Layer 4 of a small transformer language model trained on English Wikipedia (16 layers, counted from 0, width 64).
Take only the direct path to the model's output, skipping the later layers: a vector added to the residual stream pushes a token's score in proportion to its dot product with that token's output vector.

Output vectors of the tokens that the questions are about. A number n stands for (n - 500) times 0.012.
"1": 508 578 526 532 505 469 479 557 498 463 507 488 448 494 454 473 547 442 503 519 470 532 494 526 439 469 540 470 518 432 504 458 478 472 545 529 536 465 530 519 514 478 475 546 513 456 466 511 491 510 427 560 571 527 525 456 519 547 505 472 479 456 550 520
" median": 424 480 519 604 586 495 512 606 446 485 393 544 518 460 526 493 363 476 502 504 527 447 537 599 461 553 558 448 415 630 503 587 430 472 492 477 419 421 709 400 543 525 569 504 492 632 483 515 480 551 411 376 543 510 529 550 491 444 573 555 500 545 513 483
"written": 546 536 458 539 467 454 487 528 428 486 415 562 582 505 504 601 385 479 614 536 464 517 443 518 480 597 560 422 368 588 508 510 435 485 477 545 433 494 680 411 508 519 512 500 471 540 395 522 494 468 525 443 534 544 535 591 471 460 570 648 436 567 439 458
"0": 488 530 526 549 525 515 478 547 552 481 484 465 460 499 434 484 535 434 522 504 469 528 475 513 458 459 542 514 500 475 493 449 543 498 501 516 487 436 538 535 552 466 503 517 563 525 446 516 485 461 394 534 581 548 452 441 547 490 515 494 511 466 567 539
"onia": 451 489 452 578 527 551 437 427 479 497 441 596 530 485 530 543 400 547 551 586 509 415 461 420 530 607 522 501 412 590 434 463 537 467 435 646 395 495 701 498 466 488 511 493 513 660 417 518 532 480 519 414 472 483 531 458 499 432 557 569 432 596 456 468
"k": 541 477 536 544 493 584 533 513 556 554 496 525 492 518 494 494 500 528 577 516 519 480 503 491 520 521 497 440 472 465 601 438 540 504 539 488 503 440 565 467 478 530 505 491 483 577 539 514 488 440 424 505 497 503 448 507 498 462 518 520 449 511 499 488
"===": 457 532 462 527 538 622 590 411 322 565 418 484 477 549 450 517 468 425 486 449 435 470 476 535 422 567 524 483 389 543 360 416 511 539 436 633 511 560 608 513 402 534 545 557 451 518 445 509 502 442 498 471 621 620 535 500 535 584 502 428 502 529 486 485
"ey": 457 430 520 566 606 530 523 558 375 475 533 527 529 488 564 571 396 544 546 586 486 381 492 514 543 601 508 475 460 555 484 421 461 499 403 550 430 476 654 479 556 559 544 456 507 585 437 523 492 496 516 489 442 533 557 610 593 484 588 537 517 622 421 541
" |": 490 439 509 547 452 503 543 486 448 562 584 459 427 490 468 574 482 402 451 531 583 488 461 440 486 511 507 561 527 473 450 447 523 471 488 507 527 496 505 512 479 435 438 561 488 434 548 532 601 502 623 532 547 548 479 507 437 590 513 406 541 460 508 470
"ify": 449 496 477 560 502 500 535 542 541 324 471 597 576 534 574 636 357 423 659 530 641 534 484 467 411 584 527 505 468 598 413 391 489 495 446 568 312 485 693 439 502 439 584 517 476 637 356 471 523 535 456 475 554 472 566 567 483 425 513 570 430 581 504 472
"ment": 523 449 508 537 603 681 538 630 381 415 385 523 555 504 482 531 521 552 560 490 468 512 491 488 448 564 509 401 511 553 396 518 520 492 627 489 437 454 694 421 384 461 564 509 379 588 394 540 529 534 528 457 510 515 440 655 455 493 586 479 493 551 348 430
" Jr": 450 512 510 582 606 516 563 538 442 411 454 565 463 498 496 528 423 472 573 506 466 462 503 567 512 566 527 499 498 592 537 463 475 513 493 521 477 520 580 520 515 437 564 563 550 559 465 551 491 423 539 473 505 493 543 513 516 556 560 535 482 551 477 459
" goals": 474 513 457 546 439 476 545 492 416 424 440 517 530 472 478 474 452 521 569 435 598 474 449 572 505 524 543 466 447 590 425 502 525 506 501 560 411 474 661 454 475 517 531 448 434 537 445 531 490 470 454 435 518 524 530 605 614 491 470 534 487 636 458 563
"^{‡}": 451 582 458 594 524 587 574 521 403 538 398 569 462 420 466 617 450 398 526 469 517 496 449 548 582 603 564 533 541 657 415 467 522 528 524 581 404 505 684 502 489 518 529 482 527 505 451 538 548 514 489 467 591 528 440 487 444 488 565 549 541 547 423 505
"rad": 479 460 515 591 519 644 518 529 384 406 428 586 405 522 509 552 479 537 574 522 539 491 518 537 562 568 535 447 491 531 379 511 398 480 474 602 436 425 636 486 431 465 579 429 476 579 467 510 526 442 484 487 510 532 524 516 583 449 560 549 460 520 514 498
"'": 488 517 427 468 560 470 486 554 530 473 456 496 568 440 488 490 475 534 558 472 484 443 570 558 472 514 487 488 431 459 446 428 563 551 550 473 580 472 538 485 546 400 446 534 461 434 524 559 483 452 430 474 483 477 538 455 508 487 544 536 472 490 503 469
":": 421 622 394 738 642 670 614 507 388 354 231 818 632 480 467 639 255 401 712 497 524 412 510 545 586 755 668 447 351 941 447 409 487 563 464 617 204 509 989 261 531 534 671 433 344 805 269 625 500 396 510 252 640 570 550 836 533 260 664 587 360 706 412 421
"3": 469 583 466 557 532 453 510 527 516 520 470 476 474 479 442 476 528 470 485 534 473 552 475 531 443 475 542 504 512 454 500 431 489 436 518 477 468 466 540 519 535 482 479 521 524 492 462 516 486 495 423 505 525 506 521 468 562 524 489 463 520 484 541 508
" (": 468 452 536 460 501 501 561 547 510 536 466 480 453 453 515 514 483 495 474 516 468 561 507 531 492 511 485 521 456 489 476 509 462 489 541 483 558 533 500 539 507 479 501 558 524 508 526 538 560 559 454 489 457 465 488 415 491 556 438 506 509 478 492 513
" and": 530 458 500 473 524 497 487 476 485 490 446 447 493 474 490 516 444 497 452 514 509 485 487 456 455 466 474 448 408 493 479 449 512 502 507 414 554 541 500 542 465 459 563 548 567 469 498 544 536 499 437 519 493 505 524 411 478 549 485 577 445 457 501 510
"?\"": 481 506 445 522 537 576 622 511 452 370 448 528 534 418 494 546 418 415 582 493 473 400 385 532 493 579 538 517 428 600 479 409 516 442 563 497 435 501 664 457 628 495 506 514 423 514 413 533 514 434 529 380 509 594 558 555 489 469 522 530 458 534 556 420
"men": 444 437 498 537 543 517 544 451 540 500 433 506 518 515 458 489 454 510 509 507 503 468 503 559 527 565 491 437 498 543 461 496 538 518 508 461 468 492 659 456 483 508 584 416 454 453 456 524 528 460 505 508 557 550 539 576 488 515 453 555 477 591 346 511
"age": 505 528 511 541 502 485 469 516 523 470 433 613 536 353 419 527 382 459 524 531 480 495 591 567 461 577 500 452 494 538 524 394 496 521 463 435 457 529 661 460 477 543 544 573 368 637 409 487 515 495 485 513 533 584 506 628 473 544 540 509 521 542 436 455
"Avalokiteśvara": 429 615 408 734 625 660 603 512 398 367 247 793 627 491 466 638 271 419 704 494 528 405 522 555 578 744 664 432 361 913 432 418 485 567 472 606 232 500 959 285 526 527 656 434 354 786 296 625 511 406 506 279 620 554 528 815 536 250 649 573 380 688 421 429
"”": 449 489 389 518 605 558 615 409 399 441 295 578 577 573 465 520 353 502 575 621 470 352 382 596 498 567 561 480 411 580 502 387 522 428 563 601 475 489 637 500 513 488 581 431 427 562 377 519 440 371 474 386 560 660 568 569 478 503 508 562 439 569 652 408
"called": 416 564 462 587 424 425 530 482 410 524 520 573 623 484 454 622 293 462 608 493 573 393 507 555 459 593 581 455 381 601 456 459 498 520 488 525 350 557 700 430 521 533 505 390 513 639 310 556 513 544 455 447 562 520 554 627 444 374 586 629 455 704 470 424
"towards": 446 493 432 621 588 532 578 459 508 543 436 639 566 470 601 586 319 464 608 495 510 401 529 473 456 539 569 511 444 550 343 480 562 541 480 545 408 573 647 433 582 535 587 541 408 494 438 544 558 357 552 419 474 549 584 678 567 471 429 626 512 525 369 542
"ugh": 466 462 435 590 560 638 544 610 415 433 471 545 551 495 514 496 432 509 473 506 518 446 500 502 453 571 518 608 373 564 484 440 524 483 497 565 498 462 669 452 546 515 475 451 368 643 485 511 542 415 434 372 560 481 521 511 491 492 561 543 414 602 379 425

Output weights of attention head 0. The head adds the sum of these rows, row i times number i of z. A number n stands for (n - 500) times 0.0025.
o0: 477 780 523 214 466 575 644 522 745 574 394 633 266 341 346 342 628 358 399 509 327 586 600 749 609 387 501 472 748 634 616 538 353 428 598 377 511 675 621 443 583 423 372 452 555 425 455 700 317 419 551 661 436 573 593 654 332 459 721 628 667 488 624 469
o1: 284 118 381 360 557 610 562 249 394 524 401 547 666 562 336 716 451 591 567 624 590 531 528 620 408 730 329 502 464 588 507 245 782 509 373 578 631 681 294 510 354 578 386 292 446 369 384 250 719 504 578 504 532 711 322 778 376 499 547 459 355 370 530 590
o2: 471 461 686 421 650 696 427 451 567 614 311 344 495 482 425 426 369 529 496 240 327 597 365 570 298 558 548 540 300 497 588 532 454 350 533 534 447 464 338 662 504 367 229 468 436 445 448 482 537 688 469 254 410 456 345 557 510 526 628 710 520 565 551 790
o3: 633 458 555 621 22 491 406 466 432 653 337 654 751 545 493 581 625 489 724 431 433 628 226 593 405 540 568 491 509 632 588 582 388 601 376 575 601 572 533 633 679 563 652 456 550 781 415 414 555 467 719 499 561 769 486 176 365 522 343 430 613 514 535 632
o4: 558 504 301 690 376 534 517 373 527 557 611 563 489 340 434 340 421 410 576 396 354 411 433 345 485 589 348 565 412 594 420 330 247 398 463 664 380 514 350 476 452 367 606 604 549 551 394 452 474 532 341 509 525 628 610 635 318 543 933 650 610 733 585 758
o5: 641 460 408 412 543 528 576 277 420 855 600 485 272 416 461 568 317 366 455 514 443 730 460 543 465 351 369 503 616 546 690 433 478 402 386 557 200 685 396 525 514 523 538 628 557 568 662 526 478 561 685 367 476 584 580 257 492 497 685 492 843 332 477 638
o6: 526 404 503 320 530 698 642 528 483 531 619 484 470 647 271 602 602 689 635 835 490 362 611 128 620 534 380 311 428 573 560 322 594 528 741 450 419 513 442 673 493 542 563 480 664 601 720 665 518 510 493 378 545 693 268 509 333 564 529 364 457 677 640 533
o7: 549 562 440 561 418 469 419 564 531 428 462 664 581 186 480 458 507 397 503 668 535 421 594 445 361 595 618 412 473 480 427 355 654 633 465 555 560 558 542 275 449 622 550 774 521 602 445 563 669 446 606 392 311 578 499 551 677 337 515 316 436 455 622 438
o8: 615 593 563 738 543 523 628 722 354 487 411 670 614 522 523 549 647 573 675 722 426 404 101 678 509 652 431 530 574 464 407 550 462 438 457 571 350 247 316 523 564 489 534 554 303 604 597 612 721 415 544 344 459 529 343 625 722 423 586 506 535 418 402 421
o9: 382 344 606 707 675 678 430 521 601 686 755 498 322 264 320 631 712 109 416 438 394 676 305 663 670 637 622 599 558 299 605 413 546 564 536 592 414 538 335 585 619 432 733 396 607 573 586 615 407 411 545 440 302 409 642 422 457 517 576 529 608 384 735 298
o10: 655 660 643 454 57 428 425 464 645 437 339 384 619 397 493 548 369 573 531 454 408 604 311 538 513 255 428 392 286 546 412 378 468 499 547 530 330 587 532 328 648 640 363 691 594 378 473 478 424 721 493 510 497 609 472 786 675 393 381 479 192 310 508 657
o11: 414 307 419 355 530 567 525 397 427 452 454 439 505 572 474 608 611 490 661 367 591 327 660 612 565 563 343 513 240 153 482 377 388 573 420 543 363 521 499 657 466 581 553 534 672 527 497 433 582 377 549 524 601 499 198 617 653 495 625 507 422 603 477 380
o12: 467 391 427 521 474 427 433 459 562 757 269 578 534 648 374 453 372 545 376 568 425 526 567 631 377 665 651 291 431 607 337 600 448 370 584 551 596 208 497 398 530 623 408 424 496 618 371 503 539 499 451 713 477 508 491 562 601 443 562 478 670 425 460 500
o13: 290 244 641 457 612 529 525 409 552 442 285 442 593 496 543 705 403 320 454 527 628 625 380 746 613 575 722 599 337 608 399 369 576 645 718 468 638 395 606 402 382 608 302 338 419 645 609 806 376 594 572 550 391 772 388 403 529 393 556 477 349 253 335 598
o14: 590 642 486 483 350 467 573 702 469 414 345 440 451 609 553 328 378 591 659 716 536 512 586 371 336 485 489 697 478 558 354 685 468 543 293 533 237 417 730 346 593 704 546 598 585 598 448 413 677 638 528 530 493 466 706 612 311 222 591 691 460 709 455 606
o15: 254 312 493 398 336 238 480 439 583 455 308 362 546 733 680 441 540 385 488 342 502 562 206 413 399 502 521 599 389 763 482 466 368 606 365 576 511 321 524 588 391 683 515 528 430 416 604 556 331 410 500 688 643 613 467 204 336 294 553 414 461 475 427 327
o16: 606 498 440 526 518 505 635 634 621 352 480 696 520 497 357 440 482 676 626 746 319 667 464 641 454 534 479 369 471 273 562 601 486 449 605 445 521 445 719 415 503 570 665 603 462 665 549 252 524 410 409 520 288 362 562 415 436 267 456 539 366 618 547 483
o17: 608 500 669 629 552 384 326 511 530 608 331 431 429 530 345 394 533 592 441 660 445 471 720 695 561 475 728 388 503 490 671 757 425 317 618 611 357 427 819 553 261 631 472 364 559 656 433 248 331 579 371 476 475 531 380 754 326 591 354 507 558 332 553 771
o18: 741 543 614 564 357 580 384 402 431 684 581 374 558 368 497 833 575 449 531 169 574 478 481 278 666 414 579 379 568 705 678 452 500 467 134 403 442 693 507 583 602 568 792 422 536 357 569 473 568 571 398 428 418 429 458 372 426 556 670 489 578 521 349 354
o19: 622 657 523 538 289 574 471 309 600 530 659 618 517 364 410 603 447 439 334 326 644 613 721 313 454 536 569 460 749 448 527 363 458 521 469 481 562 553 571 653 731 494 600 505 575 534 599 525 490 367 577 587 652 328 528 190 286 453 402 492 430 651 504 426
o20: 363 357 451 459 502 327 499 434 445 314 692 564 285 477 723 485 639 191 372 397 414 728 524 308 381 592 446 672 524 584 572 542 461 519 491 477 748 483 225 630 557 407 404 533 556 375 406 724 411 269 449 224 556 455 424 146 673 683 548 267 423 246 500 476
o21: 636 638 342 432 583 242 405 751 591 458 244 746 411 637 436 480 518 273 496 662 565 501 631 367 394 197 443 523 457 359 558 553 307 426 405 415 467 547 342 268 605 395 537 757 474 591 574 347 607 397 664 573 398 484 459 475 487 296 415 427 525 638 809 664
o22: 572 355 389 431 681 472 399 315 625 462 644 487 632 663 574 292 471 804 556 667 417 327 484 434 398 628 294 389 626 453 571 418 818 295 570 597 528 546 395 461 542 707 676 756 500 321 414 572 584 491 566 583 530 517 577 451 225 539 560 438 623 403 439 482
o23: 492 562 625 366 602 444 404 298 734 649 480 637 312 651 511 669 452 459 440 285 462 591 552 421 634 444 600 302 564 715 529 661 543 490 656 398 234 417 315 566 518 432 547 592 436 472 570 434 559 164 586 579 495 400 385 188 601 574 604 525 606 349 476 481
o24: 420 378 570 688 324 474 503 350 625 353 616 579 479 607 555 407 377 451 369 472 351 562 361 388 496 587 369 515 352 604 557 654 428 735 527 614 484 516 506 664 542 446 554 531 355 493 450 753 478 414 474 394 750 587 314 374 61 476 451 406 367 553 420 546
o25: 623 375 460 553 415 566 358 414 488 834 432 400 425 527 286 500 571 516 274 532 668 584 334 663 504 489 545 330 598 495 502 171 584 410 294 679 510 626 689 566 310 493 472 534 472 545 539 479 655 578 363 645 444 498 332 636 651 620 361 457 452 317 304 826
o26: 808 374 362 652 419 559 571 775 296 328 644 630 394 545 547 300 498 679 581 511 781 263 495 431 482 418 530 463 461 304 505 612 547 448 297 473 421 496 534 317 644 455 643 371 464 636 688 514 542 457 482 301 415 659 529 493 509 504 409 563 476 477 454 445
o27: 359 613 432 767 594 622 619 461 625 576 498 617 375 353 458 376 594 293 462 588 631 512 656 558 523 499 695 379 407 644 545 435 476 720 339 430 538 500 429 420 431 319 470 517 655 597 636 486 476 731 236 614 364 556 333 491 419 693 541 376 310 596 524 574
o28: 432 615 502 570 633 680 398 415 668 455 529 253 580 439 494 651 565 682 540 559 413 579 471 374 333 310 476 412 467 197 467 690 599 489 434 578 499 582 353 567 346 594 674 606 514 692 350 475 433 520 379 422 524 531 398 334 579 534 508 634 655 427 463 710
o29: 446 490 455 412 752 762 675 486 338 440 503 630 480 666 485 428 542 503 640 566 611 514 637 583 401 664 638 542 477 497 326 550 437 614 505 508 466 528 456 678 384 529 734 572 578 507 464 715 543 650 662 516 628 564 311 580 571 386 300 532 431 476 440 530
o30: 382 522 439 224 455 517 491 254 273 530 612 505 471 359 600 370 531 462 444 470 269 539 803 512 537 413 524 289 479 432 558 541 501 511 438 475 643 399 483 469 552 610 515 460 509 496 606 667 307 502 456 519 481 365 725 424 689 574 413 532 347 469 556 510
o31: 292 414 387 713 385 507 458 395 501 549 611 453 536 358 560 762 532 530 431 304 521 664 431 374 351 705 462 515 484 616 483 398 445 535 544 653 481 477 480 557 649 750 166 541 581 507 357 251 456 670 619 556 384 630 391 412 480 395 731 446 441 363 202 585

Each question shows a token from some text and the vector z that the head gathered there. A number n stands for (n - 500) times 0.013.

" Massachusetts": 452 537 559 344 495 575 491 549 577 554 504 481 429 543 571 549 455 277 461 456 491 383 596 499 390 451 519 473 622 399 525 445
Pushed up most: "'"

"u": 382 338 282 540 518 538 814 509 673 688 372 653 393 431 541 512 608 327 409 568 634 534 325 447 641 466 621 347 592 659 552 304
Pushed up most: "rad"

" |": 464 523 422 450 491 529 356 620 486 586 562 463 503 574 425 392 461 393 500 361 652 398 505 449 352 592 575 313 561 663 387 552
Pushed up most: "towards"

" Tu": 351 487 452 481 568 495 533 428 489 437 432 508 468 469 548 611 460 570 526 544 444 502 494 468 582 577 548 502 546 441 534 473
Pushed up most: "onia"

"#": 412 448 408 427 274 571 494 302 536 606 501 585 559 645 432 483 512 576 515 463 575 398 421 459 461 588 637 451 610 627 455 374
Which of these tokens does it push down most? ":"

"0": 442 408 577 525 538 577 337 468 468 462 624 344 565 584 484 571 450 447 478 437 543 476 474 592 660 510 429 461 470 398 487 538
Pushed up most: "written"

"}": 535 521 484 526 384 532 586 505 523 592 584 559 541 667 452 560 432 549 558 418 462 359 493 456 512 512 457 473 696 584 526 434
Pushed up most: "==="

" Season": 651 766 477 451 481 450 703 409 746 693 493 662 434 640 577 418 307 342 444 372 597 402 624 371 414 627 430 336 383 565 299 349
Which of these tokens does it push down most? " median"

"5": 428 403 570 514 545 600 349 484 462 456 643 317 546 602 497 564 462 412 478 396 527 475 484 579 661 490 420 457 484 393 461 525
Pushed up most: "written"

"^{": 423 451 424 411 318 560 438 308 556 532 438 604 551 585 430 473 506 539 525 477 585 432 447 482 470 619 620 444 554 637 456 410
Which of these tokens does it push down most? ":"

" at": 489 433 523 436 464 509 437 451 467 524 494 474 433 525 588 517 512 516 503 434 409 511 395 416 550 548 532 535 558 491 543 397
Pushed up most: " median"

" Canada": 418 592 442 451 514 448 515 362 407 350 506 493 471 491 591 610 430 570 512 523 389 528 503 453 532 640 486 496 516 422 454 493
Pushed up most: "called"

"ug": 426 510 349 516 520 448 534 451 486 466 453 525 421 423 569 578 509 438 464 548 432 527 423 474 565 578 552 406 507 495 468 427
Pushed up most: "ify"

" California": 479 563 525 573 525 529 530 494 512 466 453 464 521 604 500 623 496 456 534 440 526 481 562 566 551 545 388 419 476 417 529 526
Pushed up most: "==="

" Christ": 426 484 467 531 457 458 629 449 547 422 468 532 475 462 547 442 574 405 402 532 619 476 486 449 494 544 536 445 511 591 468 450
Pushed up most: "ugh"

" High": 525 533 375 446 570 642 471 510 361 516 651 680 439 643 519 521 456 584 669 482 545 543 537 619 569 629 351 551 495 502 545 543
Which of these tokens does it push down most? "ugh"

"her": 435 428 493 438 494 544 700 390 520 568 303 626 382 578 578 572 483 321 355 526 555 373 492 557 710 492 547 504 550 507 523 473
Pushed up most: "ugh"

"ef": 547 524 530 549 445 570 673 421 635 601 669 495 553 663 531 481 565 474 475 449 443 439 560 454 571 538 551 409 680 435 574 389
Pushed up most: "”"

"ive": 458 581 438 492 365 550 324 487 420 488 391 481 389 535 385 602 426 374 508 477 485 472 573 583 485 579 606 417 559 522 433 573
Pushed up most: " |"

"|": 441 485 480 443 538 445 431 382 417 366 510 463 522 486 593 590 454 674 496 505 327 582 433 465 536 669 487 534 511 435 457 474
Which of these tokens does it push down most? "?\""

" Texas": 449 542 568 333 503 581 491 554 582 557 509 484 429 550 575 557 449 282 464 454 488 383 596 490 375 442 520 463 629 393 532 430
Pushed up most: "'"

" Bra": 542 542 502 368 509 592 584 422 581 534 526 463 401 491 669 552 495 422 492 551 475 353 585 367 457 468 561 422 659 411 608 507
Pushed up most: "ey"

"2": 728 458 492 478 537 508 494 478 403 501 559 423 550 534 440 437 590 509 503 497 458 592 412 572 500 626 354 580 444 473 487 517
Which of these tokens does it push down most? "ugh"

" Pittsburgh": 450 549 569 340 502 574 494 556 584 562 504 486 427 548 569 555 446 286 468 458 496 376 594 492 377 451 518 467 628 393 536 431
Pushed up most: "'"

"ca": 408 463 448 515 412 422 607 457 551 592 394 581 588 506 518 559 611 372 461 542 754 278 560 554 701 425 488 346 406 658 654 459
Pushed up most: "ugh"

" ": 482 456 524 503 522 570 581 385 506 514 574 608 388 437 480 490 526 369 532 467 564 462 548 483 550 530 453 513 576 509 573 419
Pushed up most: " and"

" R": 394 370 364 489 457 379 460 585 531 339 609 518 560 407 635 386 631 534 413 431 317 615 412 363 406 561 639 465 494 611 387 382
Which of these tokens does it push down most? " |"

"activ": 476 503 431 455 666 480 497 724 421 653 525 427 463 407 534 508 454 299 521 386 458 333 684 379 491 453 511 351 647 428 480 490
Which of these tokens does it push down most? " median"

" Play": 395 616 473 463 546 415 481 319 415 335 501 473 475 484 609 636 407 619 511 491 345 532 469 442 535 681 512 506 511 397 421 469
Pushed up most: "called"

"S": 555 343 358 719 489 505 676 228 671 638 248 586 367 506 553 507 586 363 585 506 561 392 406 409 611 452 695 381 475 662 587 285
Which of these tokens does it push down most? "age"

"3": 420 366 542 476 495 616 344 468 454 440 633 331 527 604 496 561 433 437 468 416 564 477 464 576 634 475 418 453 491 443 486 524
Pushed up most: " ("

"8": 445 369 560 496 519 628 347 454 475 456 630 326 506 615 488 565 452 443 458 419 540 466 473 594 663 486 439 461 510 403 474 523
Pushed up most: " ("

" Maryland": 445 541 567 329 507 584 481 555 577 552 507 481 434 543 576 558 447 283 469 446 486 387 594 494 373 441 519 463 628 397 530 435
Pushed up most: "'"

" S": 378 362 413 535 467 415 512 500 527 358 560 526 488 483 558 440 611 445 471 451 377 572 400 347 495 549 589 449 538 611 353 391
Which of these tokens does it push down most? " |"

" Colorado": 462 561 532 540 555 518 570 488 480 504 479 447 503 577 509 584 483 550 535 402 502 471 620 541 555 588 392 398 500 435 518 553
Pushed up most: "==="

"pha": 450 394 477 543 537 511 637 497 686 621 360 528 327 557 577 458 594 378 233 567 743 404 417 407 708 600 630 448 517 563 608 310
Pushed up most: "ugh"

"t": 497 545 531 362 436 658 729 434 692 656 399 648 371 544 340 352 449 258 394 538 794 422 664 645 667 518 565 458 644 667 509 440
Pushed up most: " |"

" #": 430 490 467 473 496 442 431 421 438 391 553 462 444 462 544 510 439 586 498 458 414 544 364 462 536 606 498 544 542 469 443 417
Pushed up most: " goals"

" College": 438 628 482 483 540 423 455 300 399 298 473 482 451 467 593 649 392 618 501 515 342 561 438 471 523 676 497 510 476 404 415 508
Pushed up most: "called"

"mp": 346 393 391 525 513 538 733 468 738 613 295 564 362 361 483 435 591 355 423 630 551 299 607 452 634 506 666 287 544 681 610 462
Pushed up most: "ugh"